Layer 3 of a small transformer language model trained on English Wikipedia (9 layers, counted from 0, width 128).
A neuron's activation on a vector x is SiLU(gate . x) times (in . x), where the dot is the dot product.

Input weights of the MLP neurons that the questions are about. A number n stands for (n - 500) times 0.0014.
n63 gate: 340 496 447 584 591 515 360 488 497 486 477 417 646 399 490 480 403 264 303 503 546 316 537 556 512 731 558 396 310 511 300 398 555 470 342 554 368 484 494 484 433 476 369 438 509 457 433 334 423 650 466 452 512 634 439 366 532 565 575 516 487 343 346 353 478 563 582 469 277 256 525 448 520 487 508 558 474 435 347 342 494 551 551 648 507 84 396 410 483 311 352 750 675 562 474 590 477 400 645 389 440 613 503 364 514 483 350 465 537 629 511 432 386 437 395 383 692 354 611 572 645 392 447 290 611 627 553 754
n83 gate: 449 528 497 563 500 500 530 471 401 721 482 650 471 506 594 463 562 532 403 489 442 428 446 692 602 368 698 489 612 634 718 489 417 643 598 513 444 339 497 445 451 631 456 591 414 565 604 534 452 500 462 285 541 618 611 486 415 568 750 588 550 513 278 421 653 630 481 509 554 271 630 342 469 427 582 455 398 771 692 536 475 526 279 419 453 534 456 419 309 483 309 867 636 562 537 480 380 637 429 536 574 526 478 423 409 556 684 621 563 265 463 526 591 430 599 604 313 506 470 424 514 562 557 568 506 420 379 415
n98 gate: 566 483 537 619 401 520 555 570 462 525 493 648 632 417 456 428 497 510 679 560 461 258 463 470 537 636 506 444 497 626 670 453 450 482 500 467 467 551 490 585 554 329 474 480 546 449 316 385 271 678 427 581 418 630 593 530 488 465 396 696 434 373 444 486 558 698 444 449 571 409 690 475 515 678 558 352 533 514 415 624 575 556 387 755 530 557 503 466 722 364 511 552 427 407 554 467 307 428 491 601 643 378 586 494 576 375 343 297 558 454 581 559 611 313 644 287 404 535 673 593 727 459 534 575 469 436 503 547
n114 gate: 539 186 144 583 478 461 700 523 497 709 516 585 421 554 476 496 577 432 468 528 559 342 623 450 467 442 453 280 356 543 374 241 359 605 598 361 494 503 640 563 444 662 398 589 654 504 557 524 476 489 615 590 484 557 738 473 551 375 294 709 528 485 636 548 615 479 474 560 391 544 466 361 363 593 508 503 311 383 611 261 525 384 541 631 401 549 436 377 435 571 618 307 358 539 688 732 553 394 379 348 524 409 632 453 511 423 258 624 630 481 492 385 388 288 637 631 727 682 507 457 568 600 524 493 675 657 398 552
n140 gate: 365 608 460 630 628 720 415 267 319 435 607 503 624 530 548 579 521 500 464 524 653 541 524 591 368 491 581 603 489 706 565 452 562 533 428 649 425 565 424 441 635 469 486 475 373 379 263 533 554 708 411 251 482 238 576 482 356 511 588 686 677 715 536 423 664 510 553 546 613 551 395 353 464 657 536 548 389 568 555 420 637 544 402 218 305 474 407 604 547 421 439 440 572 362 337 426 500 437 657 562 504 391 448 271 617 411 473 350 512 548 472 686 483 488 454 464 536 474 437 562 690 275 496 497 373 615 690 569
n236 gate: 551 638 437 432 478 716 614 515 596 668 481 430 625 610 614 523 483 675 489 517 546 590 577 399 513 549 460 343 474 622 289 525 411 550 513 380 435 703 433 552 444 474 376 648 421 470 565 603 408 678 500 571 410 702 513 524 331 598 489 446 506 541 453 475 553 635 287 542 535 471 527 537 578 455 453 353 517 544 514 345 593 506 627 672 511 563 416 403 330 395 531 434 427 451 440 443 600 434 698 392 387 371 418 528 439 561 515 437 528 523 672 503 310 527 470 439 418 405 444 716 502 520 503 402 466 444 436 729
n238 gate: 563 408 547 516 494 531 626 462 367 373 307 418 465 497 451 154 565 337 531 542 570 657 564 500 459 325 567 816 433 355 485 309 462 678 547 418 423 559 519 412 288 727 550 473 483 488 446 333 527 612 488 580 810 428 391 418 497 633 571 537 597 470 432 562 629 587 733 409 378 552 557 659 441 408 447 455 578 583 556 649 619 468 524 430 450 435 509 384 404 486 547 564 284 414 655 616 569 509 357 332 415 539 463 420 624 297 504 488 641 534 503 389 345 548 382 544 671 433 527 415 635 516 668 536 646 520 547 415
n63 in: 419 385 661 553 555 631 314 604 664 678 519 658 423 553 413 472 561 541 576 571 534 514 487 520 433 513 497 318 343 283 274 536 693 435 515 394 494 308 427 482 348 693 578 438 620 346 580 517 535 569 454 401 515 597 680 547 497 752 532 436 484 552 743 654 487 344 488 441 387 388 633 507 467 477 244 487 353 368 517 535 407 557 472 659 579 608 490 544 574 660 665 830 425 529 263 586 599 434 619 252 530 463 442 463 551 619 261 460 388 342 447 497 613 518 441 503 561 506 519 709 480 479 399 353 493 207 569 486
n83 in: 469 472 577 453 588 559 476 652 651 487 307 602 458 592 463 744 328 666 575 441 596 604 407 598 477 453 987 449 559 610 462 545 469 721 496 547 588 574 592 597 391 546 486 532 536 497 351 558 424 516 342 664 448 462 645 473 451 607 580 546 646 421 543 585 518 435 554 547 511 393 417 448 347 427 387 461 708 400 435 467 680 458 380 434 399 599 443 352 401 442 619 407 561 524 630 480 409 540 506 362 741 435 346 647 493 512 732 417 468 480 370 500 770 542 506 629 357 402 332 567 473 484 543 484 494 477 621 425
n98 in: 544 453 562 566 516 540 503 436 523 522 472 399 528 219 623 504 497 446 554 409 542 434 475 449 439 201 340 361 564 573 500 595 394 536 705 409 473 515 523 649 468 541 442 528 452 398 445 457 555 468 357 563 494 484 694 598 558 277 568 512 458 595 509 492 592 366 649 537 451 612 372 494 452 588 727 211 285 600 572 456 497 432 428 466 645 503 415 547 374 657 637 675 469 556 619 673 406 484 617 506 422 397 456 411 516 725 574 531 481 552 561 386 397 495 402 467 100 447 400 427 484 620 521 450 448 624 372 513
n114 in: 621 720 581 549 427 435 684 453 572 524 473 533 300 221 794 495 374 579 484 504 435 357 428 507 424 377 324 722 567 526 596 660 535 477 273 532 426 384 349 646 578 738 455 434 252 399 488 659 462 537 496 491 642 569 538 299 318 379 716 177 461 372 367 708 523 566 219 467 652 447 475 686 473 552 383 508 379 679 696 558 621 729 560 364 767 562 555 623 656 367 460 620 558 341 423 387 664 321 526 611 500 383 357 312 496 545 559 344 565 677 546 598 515 732 601 417 261 233 399 507 483 533 420 683 500 346 679 410
n140 in: 394 604 526 532 476 481 408 331 714 625 389 701 430 378 386 426 528 508 394 555 481 536 321 567 360 313 567 528 570 632 811 385 242 476 429 714 429 585 412 289 435 339 449 519 488 616 288 567 653 691 426 447 436 357 460 657 503 567 297 593 452 684 875 506 562 422 377 564 652 596 354 567 520 528 275 477 466 567 386 449 443 504 461 305 510 371 365 585 636 437 500 441 578 342 612 411 516 491 236 593 442 465 493 419 457 460 589 646 544 485 412 770 291 386 249 541 530 480 235 567 623 439 477 585 469 489 486 521
n236 in: 564 681 465 532 599 536 441 380 513 578 410 407 645 571 602 629 403 346 554 377 522 475 549 498 445 409 341 454 420 659 441 505 467 601 599 433 362 503 615 447 565 506 476 369 474 471 598 509 638 427 480 613 450 424 296 427 622 512 587 547 519 444 483 466 523 391 480 633 519 553 631 445 639 408 567 267 495 693 573 356 611 357 485 590 347 537 432 458 662 406 453 329 463 574 434 570 612 505 469 562 464 378 508 412 410 538 636 475 303 476 597 619 517 476 468 468 553 495 413 565 549 342 598 341 519 503 505 511
n238 in: 559 765 568 448 536 511 536 430 539 532 603 479 465 358 707 410 642 619 301 638 792 375 699 427 436 286 416 421 500 391 429 596 470 510 192 424 537 672 477 503 309 375 590 452 607 514 580 598 278 439 423 610 331 551 438 493 639 437 483 666 483 504 653 633 546 537 386 526 460 698 398 433 476 535 475 362 432 465 710 294 503 486 487 479 654 392 751 389 420 378 452 282 414 508 476 500 556 603 451 479 315 433 682 413 668 562 626 652 585 528 402 529 227 586 364 462 429 657 356 596 617 242 593 401 503 547 334 436

Each question shows a token from some text and the vector x that enters the MLP there. A number n stands for (n - 500) times 0.018.

"8": 525 532 545 295 461 494 524 511 491 511 492 353 644 503 421 561 457 542 509 404 530 516 473 554 529 514 482 520 490 546 534 492 451 429 368 520 604 489 445 525 507 490 481 447 395 519 516 478 453 530 651 579 539 524 450 564 595 475 472 497 472 400 481 539 504 449 458 435 483 487 512 513 416 372 497 572 430 403 289 644 435 454 579 558 487 576 542 480 484 471 519 521 483 462 546 439 484 484 519 553 403 497 523 350 448 491 521 498 698 463 487 456 501 541 428 463 469 485 577 468 159 376 443 512 480 444 456 468
Which neuron fires most, and how strongly? n98, at about 0.61

"2": 496 472 587 316 419 470 442 527 473 469 467 512 561 467 458 537 556 500 427 406 540 563 453 502 579 494 427 493 519 443 458 504 410 442 495 516 642 387 454 355 384 456 501 463 467 478 554 582 481 516 500 432 495 420 621 450 358 448 532 494 513 471 564 500 481 305 484 489 521 439 546 519 521 562 456 474 610 493 434 494 453 538 556 504 470 584 475 436 420 588 421 517 453 438 381 494 555 435 500 556 585 520 526 474 483 549 460 488 454 464 506 551 459 517 559 497 487 504 554 526 309 512 372 627 455 549 499 417
Which of these neurons fires most? n236

".": 482 606 517 411 492 515 540 553 545 544 464 569 473 640 456 542 432 543 536 568 463 457 456 548 535 564 468 471 613 520 432 558 527 437 538 525 596 559 402 502 457 504 624 566 456 444 503 527 579 594 554 401 554 602 521 526 494 545 569 524 397 440 490 471 466 353 483 481 549 519 461 521 529 406 471 557 537 571 582 345 425 529 377 460 472 502 525 450 488 402 433 549 597 411 489 522 441 463 440 380 457 522 440 462 369 366 553 625 447 414 456 547 535 574 461 541 409 504 432 509 291 472 359 484 546 370 530 384
Which of these neurons fires most? n83

"er": 513 551 470 567 525 401 543 522 517 560 575 428 525 484 435 484 546 572 478 535 516 688 430 456 474 503 426 421 437 543 512 507 561 493 482 594 596 501 368 443 528 436 483 542 454 480 549 553 562 577 547 446 520 573 548 442 537 559 511 486 410 467 370 518 440 551 582 551 554 472 470 468 464 516 506 584 539 442 484 463 512 451 515 549 506 483 454 422 566 607 493 450 413 583 505 414 415 546 456 503 488 561 449 417 504 490 457 450 483 425 423 463 409 494 396 466 447 360 431 588 402 510 178 473 451 563 527 576
Which of these neurons fires most? n63

" g": 506 522 486 490 536 449 519 464 513 574 546 437 538 449 500 508 466 444 555 620 510 538 694 514 420 501 556 474 583 642 383 607 456 532 446 476 507 504 434 419 485 518 573 593 566 507 587 548 529 489 370 510 485 383 576 537 565 423 543 457 444 473 435 565 510 465 381 532 518 484 431 406 520 560 486 401 362 475 347 467 476 474 466 602 497 518 470 496 505 499 410 468 547 514 479 496 533 648 526 408 391 515 556 620 374 566 577 570 467 493 509 528 478 459 386 598 425 447 557 468 419 575 161 557 583 587 500 474
Which neuron fires most, and how strongly? n236, at about 2.4

"oc": 500 387 555 659 436 501 583 531 526 564 537 452 539 507 404 582 561 414 546 443 507 621 469 478 411 514 541 547 544 496 490 472 498 524 466 500 715 543 584 445 456 558 523 567 422 484 479 472 460 599 457 544 409 438 499 545 523 477 494 429 412 509 416 516 297 498 501 475 555 439 634 454 470 464 606 521 459 457 464 510 478 367 436 384 583 598 393 504 525 424 552 396 497 429 568 500 553 566 469 506 528 416 494 466 570 427 514 506 411 441 326 557 533 499 418 432 324 422 494 591 421 555 344 466 494 464 588 439
Which neuron fires most, and how strongly? n238, at about 0.85

"and": 567 361 562 491 319 507 464 494 474 444 655 472 502 463 507 495 403 521 512 478 686 594 453 415 674 608 530 543 575 463 546 501 498 506 437 507 552 485 448 561 636 538 535 569 444 528 436 503 573 445 542 469 483 533 397 534 527 465 470 522 482 486 452 479 437 412 478 582 510 610 438 422 521 469 477 548 565 459 433 558 523 432 528 487 515 599 507 548 558 513 471 526 545 435 544 483 532 604 402 532 423 467 501 481 522 591 514 404 424 587 434 444 527 562 433 648 435 426 549 510 454 531 526 554 501 509 571 584
Which three neurons fire most, strongest first? n238, n236, n63

"ial": 416 469 492 560 377 545 501 489 497 594 559 433 469 540 442 622 434 456 435 517 506 616 543 438 562 624 452 611 587 524 506 551 552 466 456 457 683 506 468 457 575 513 669 445 384 437 570 792 534 491 532 405 535 497 482 508 341 490 380 420 424 539 561 633 501 434 594 466 592 499 638 570 466 473 443 496 497 431 574 563 429 408 405 583 540 570 447 444 572 513 582 395 447 414 486 519 509 479 465 415 567 496 455 541 507 551 552 503 516 530 528 523 586 508 503 529 507 541 544 471 391 570 618 455 498 434 416 561
Which of these neurons fires most? n98

"are": 543 573 554 434 460 414 546 551 425 496 578 613 393 533 427 594 566 502 600 475 462 528 474 496 542 522 450 578 576 552 555 510 491 542 530 447 601 583 466 476 551 514 599 473 350 505 492 552 487 490 481 445 601 479 562 672 500 483 530 394 603 444 588 496 439 387 399 515 488 604 420 466 451 606 409 576 524 447 479 498 378 543 523 460 564 450 513 510 550 516 458 440 473 455 508 489 392 418 438 477 555 389 534 394 633 571 401 460 567 522 509 464 528 391 370 627 445 500 555 527 386 455 432 478 571 581 549 517
Which neuron fires most, and how strongly? n140, at about 2.6

"t": 639 485 518 490 387 435 458 498 520 448 515 558 363 431 502 530 560 501 575 611 489 520 491 560 632 509 529 485 582 541 540 520 593 463 543 609 669 494 482 545 483 462 397 307 491 437 525 390 492 500 517 549 516 569 345 436 520 572 534 501 490 466 407 472 496 479 601 498 566 424 459 475 468 354 587 530 575 503 380 575 488 423 461 503 450 469 473 448 455 510 491 475 509 372 730 519 474 482 420 508 585 627 483 516 472 493 442 547 479 562 599 467 549 603 548 451 349 502 524 495 416 505 201 518 490 579 436 508
Which of these neurons fires most? n83

"n": 485 454 395 568 454 548 465 458 596 344 507 435 546 565 573 547 531 580 516 493 602 531 455 433 468 526 475 349 606 500 514 567 486 321 560 645 565 559 471 560 536 493 526 461 435 492 465 582 623 451 426 458 485 561 495 426 610 539 464 514 463 537 487 583 425 478 388 486 563 529 497 559 522 432 412 515 493 564 453 453 571 478 541 522 450 518 532 446 536 379 521 482 509 537 556 578 461 515 491 427 483 518 500 522 606 515 535 501 446 589 491 483 493 566 423 458 510 478 531 546 432 452 290 535 394 479 532 497
Which three neurons fire most, strongest first? n236, n140, n98

" with": 549 602 461 368 493 532 584 495 455 529 616 462 481 525 498 475 544 452 571 429 522 554 622 465 579 459 418 552 538 570 448 575 420 491 361 386 622 579 565 549 496 491 472 575 354 506 486 582 448 477 455 449 486 559 438 423 530 460 579 482 529 429 411 398 552 561 377 581 528 402 555 476 519 635 486 443 470 491 266 376 491 469 492 621 592 458 520 429 548 444 418 503 506 454 510 325 452 485 534 448 445 528 388 508 480 469 697 582 492 463 579 527 423 480 394 593 423 534 355 560 327 538 510 601 520 469 412 567
Which of these neurons fires most? n236

" Un": 438 441 446 753 416 430 637 398 494 390 497 538 645 577 430 579 476 515 533 482 546 704 405 520 638 547 558 516 565 543 447 551 521 392 562 499 633 433 439 479 486 430 553 451 527 368 512 732 547 402 528 445 737 515 562 407 466 558 450 514 502 556 555 418 470 531 596 561 663 381 531 536 530 544 519 563 457 511 465 637 483 536 584 527 555 610 408 532 413 513 423 436 457 579 575 632 628 468 539 450 516 463 486 611 520 553 447 364 435 455 505 459 527 559 440 657 477 492 481 421 391 528 396 576 436 410 580 491
Which of these neurons fires most? n238

"or": 473 475 486 544 446 513 398 563 541 453 621 430 438 514 534 476 566 479 589 516 514 528 496 487 520 426 493 493 452 561 480 515 535 354 595 513 704 437 445 468 561 489 640 445 473 554 451 492 519 518 447 495 503 516 467 341 515 593 473 531 512 498 370 474 363 488 467 446 626 645 566 498 485 415 486 443 458 432 430 545 512 530 486 483 494 485 505 520 446 520 510 499 380 509 424 411 460 473 430 532 545 523 450 524 495 536 291 443 392 433 536 416 574 517 430 542 473 452 424 524 427 393 294 555 603 496 542 600
Which neuron fires most, and how strongly? n238, at about 0.79

"1": 527 518 509 386 372 471 457 466 526 508 511 481 569 537 499 553 515 468 435 391 637 461 406 536 512 495 441 494 511 539 512 573 450 463 463 509 670 349 541 176 458 498 517 391 473 481 591 605 542 471 392 472 514 534 594 488 478 501 474 482 485 484 560 494 443 342 491 474 474 556 530 544 459 392 459 539 595 560 454 563 514 494 499 515 478 549 498 480 513 461 471 538 519 424 536 441 514 367 508 455 538 533 506 382 476 534 486 493 486 468 480 498 522 504 485 564 494 446 552 536 411 493 314 513 466 491 458 497
Which of these neurons fires most? n238

"A": 484 561 575 588 405 452 573 499 501 411 538 543 561 484 524 530 514 460 650 518 422 570 520 526 692 561 360 546 583 564 468 457 564 361 579 365 500 458 480 328 503 395 628 541 464 508 438 449 521 450 668 530 455 493 436 579 418 552 335 540 508 514 495 506 462 387 579 384 496 391 529 564 504 418 495 493 518 630 410 397 502 447 464 478 499 490 608 522 604 489 410 554 426 547 513 351 336 560 495 509 464 498 564 600 461 371 537 479 316 470 576 394 359 571 515 641 486 418 541 431 430 461 421 541 598 447 552 558
Which neuron fires most, and how strongly? n83, at about 1.2

"res": 386 429 424 652 448 404 470 567 499 455 575 533 455 597 568 452 546 464 540 355 476 456 506 435 693 631 433 513 464 544 444 611 461 383 370 515 609 444 504 519 538 425 525 494 456 414 512 614 442 464 589 435 512 431 535 502 609 497 455 413 373 413 435 517 377 517 527 415 482 512 546 467 419 583 512 612 525 451 552 465 504 517 629 435 595 540 474 460 526 470 534 385 396 485 585 435 530 489 483 459 308 448 510 463 511 400 484 469 430 488 487 487 548 544 475 546 492 451 499 550 451 616 231 487 447 461 511 473
Which three neurons fire most, strongest first? n114, n236, n98

"i": 550 434 496 484 445 357 484 522 573 422 542 585 564 457 557 444 507 408 596 519 540 532 549 314 515 612 388 492 497 512 415 574 551 524 358 408 585 560 382 593 483 356 578 494 548 523 460 576 534 534 541 481 403 518 525 379 534 576 446 498 546 444 439 549 371 401 476 438 478 359 523 483 546 497 442 517 579 489 484 441 520 441 454 517 510 504 501 542 502 508 509 479 549 520 434 477 459 479 493 634 549 562 582 478 519 452 505 476 519 468 453 541 556 542 457 491 297 455 598 479 406 498 419 493 572 634 460 603
Which neuron fires most, and how strongly? n140, at about 0.51

" c": 481 534 434 569 491 444 600 508 557 469 585 479 488 578 440 432 465 440 555 459 477 490 427 489 482 557 540 491 468 627 458 475 482 338 428 469 453 552 440 384 511 448 548 642 472 463 538 564 460 479 368 341 584 451 550 608 469 465 616 500 478 551 541 581 478 468 432 539 539 455 507 575 537 631 486 480 461 563 416 434 386 521 586 531 581 537 508 565 554 500 437 497 566 489 435 486 615 598 553 503 499 523 511 571 462 617 421 506 409 538 489 497 568 580 380 523 391 456 472 492 333 548 116 637 612 537 613 463
Which of these neurons fires most? n140

"e": 489 567 728 454 492 532 515 426 467 464 529 465 507 448 538 521 555 514 482 358 461 420 473 477 516 493 435 384 525 511 490 511 510 422 549 544 585 529 402 537 462 529 541 521 465 545 561 530 492 610 480 519 520 469 551 494 461 459 430 457 377 492 415 499 435 470 396 469 509 524 459 519 500 603 423 442 493 478 550 416 561 454 520 491 489 641 408 541 486 535 589 446 453 508 593 515 500 459 504 521 463 561 527 472 518 489 534 539 295 617 559 525 476 538 529 332 412 494 436 532 457 472 275 511 493 489 509 471
Which neuron fires most, and how strongly? n236, at about 2.2

"ra": 467 537 530 390 497 469 582 565 544 405 557 500 423 471 488 445 589 556 545 537 390 471 507 389 421 400 375 531 494 528 537 623 493 453 512 460 626 472 489 534 473 479 654 366 479 569 571 516 525 475 546 455 493 631 620 463 537 483 354 439 395 480 546 531 461 460 434 408 378 523 544 517 512 656 428 580 434 497 453 532 532 365 422 497 447 473 504 422 521 420 456 500 493 524 549 544 397 426 414 454 495 517 507 474 498 449 500 333 345 466 588 399 487 477 498 528 428 527 484 567 424 527 352 506 538 437 482 543
The two highest activations, in order: n98, n114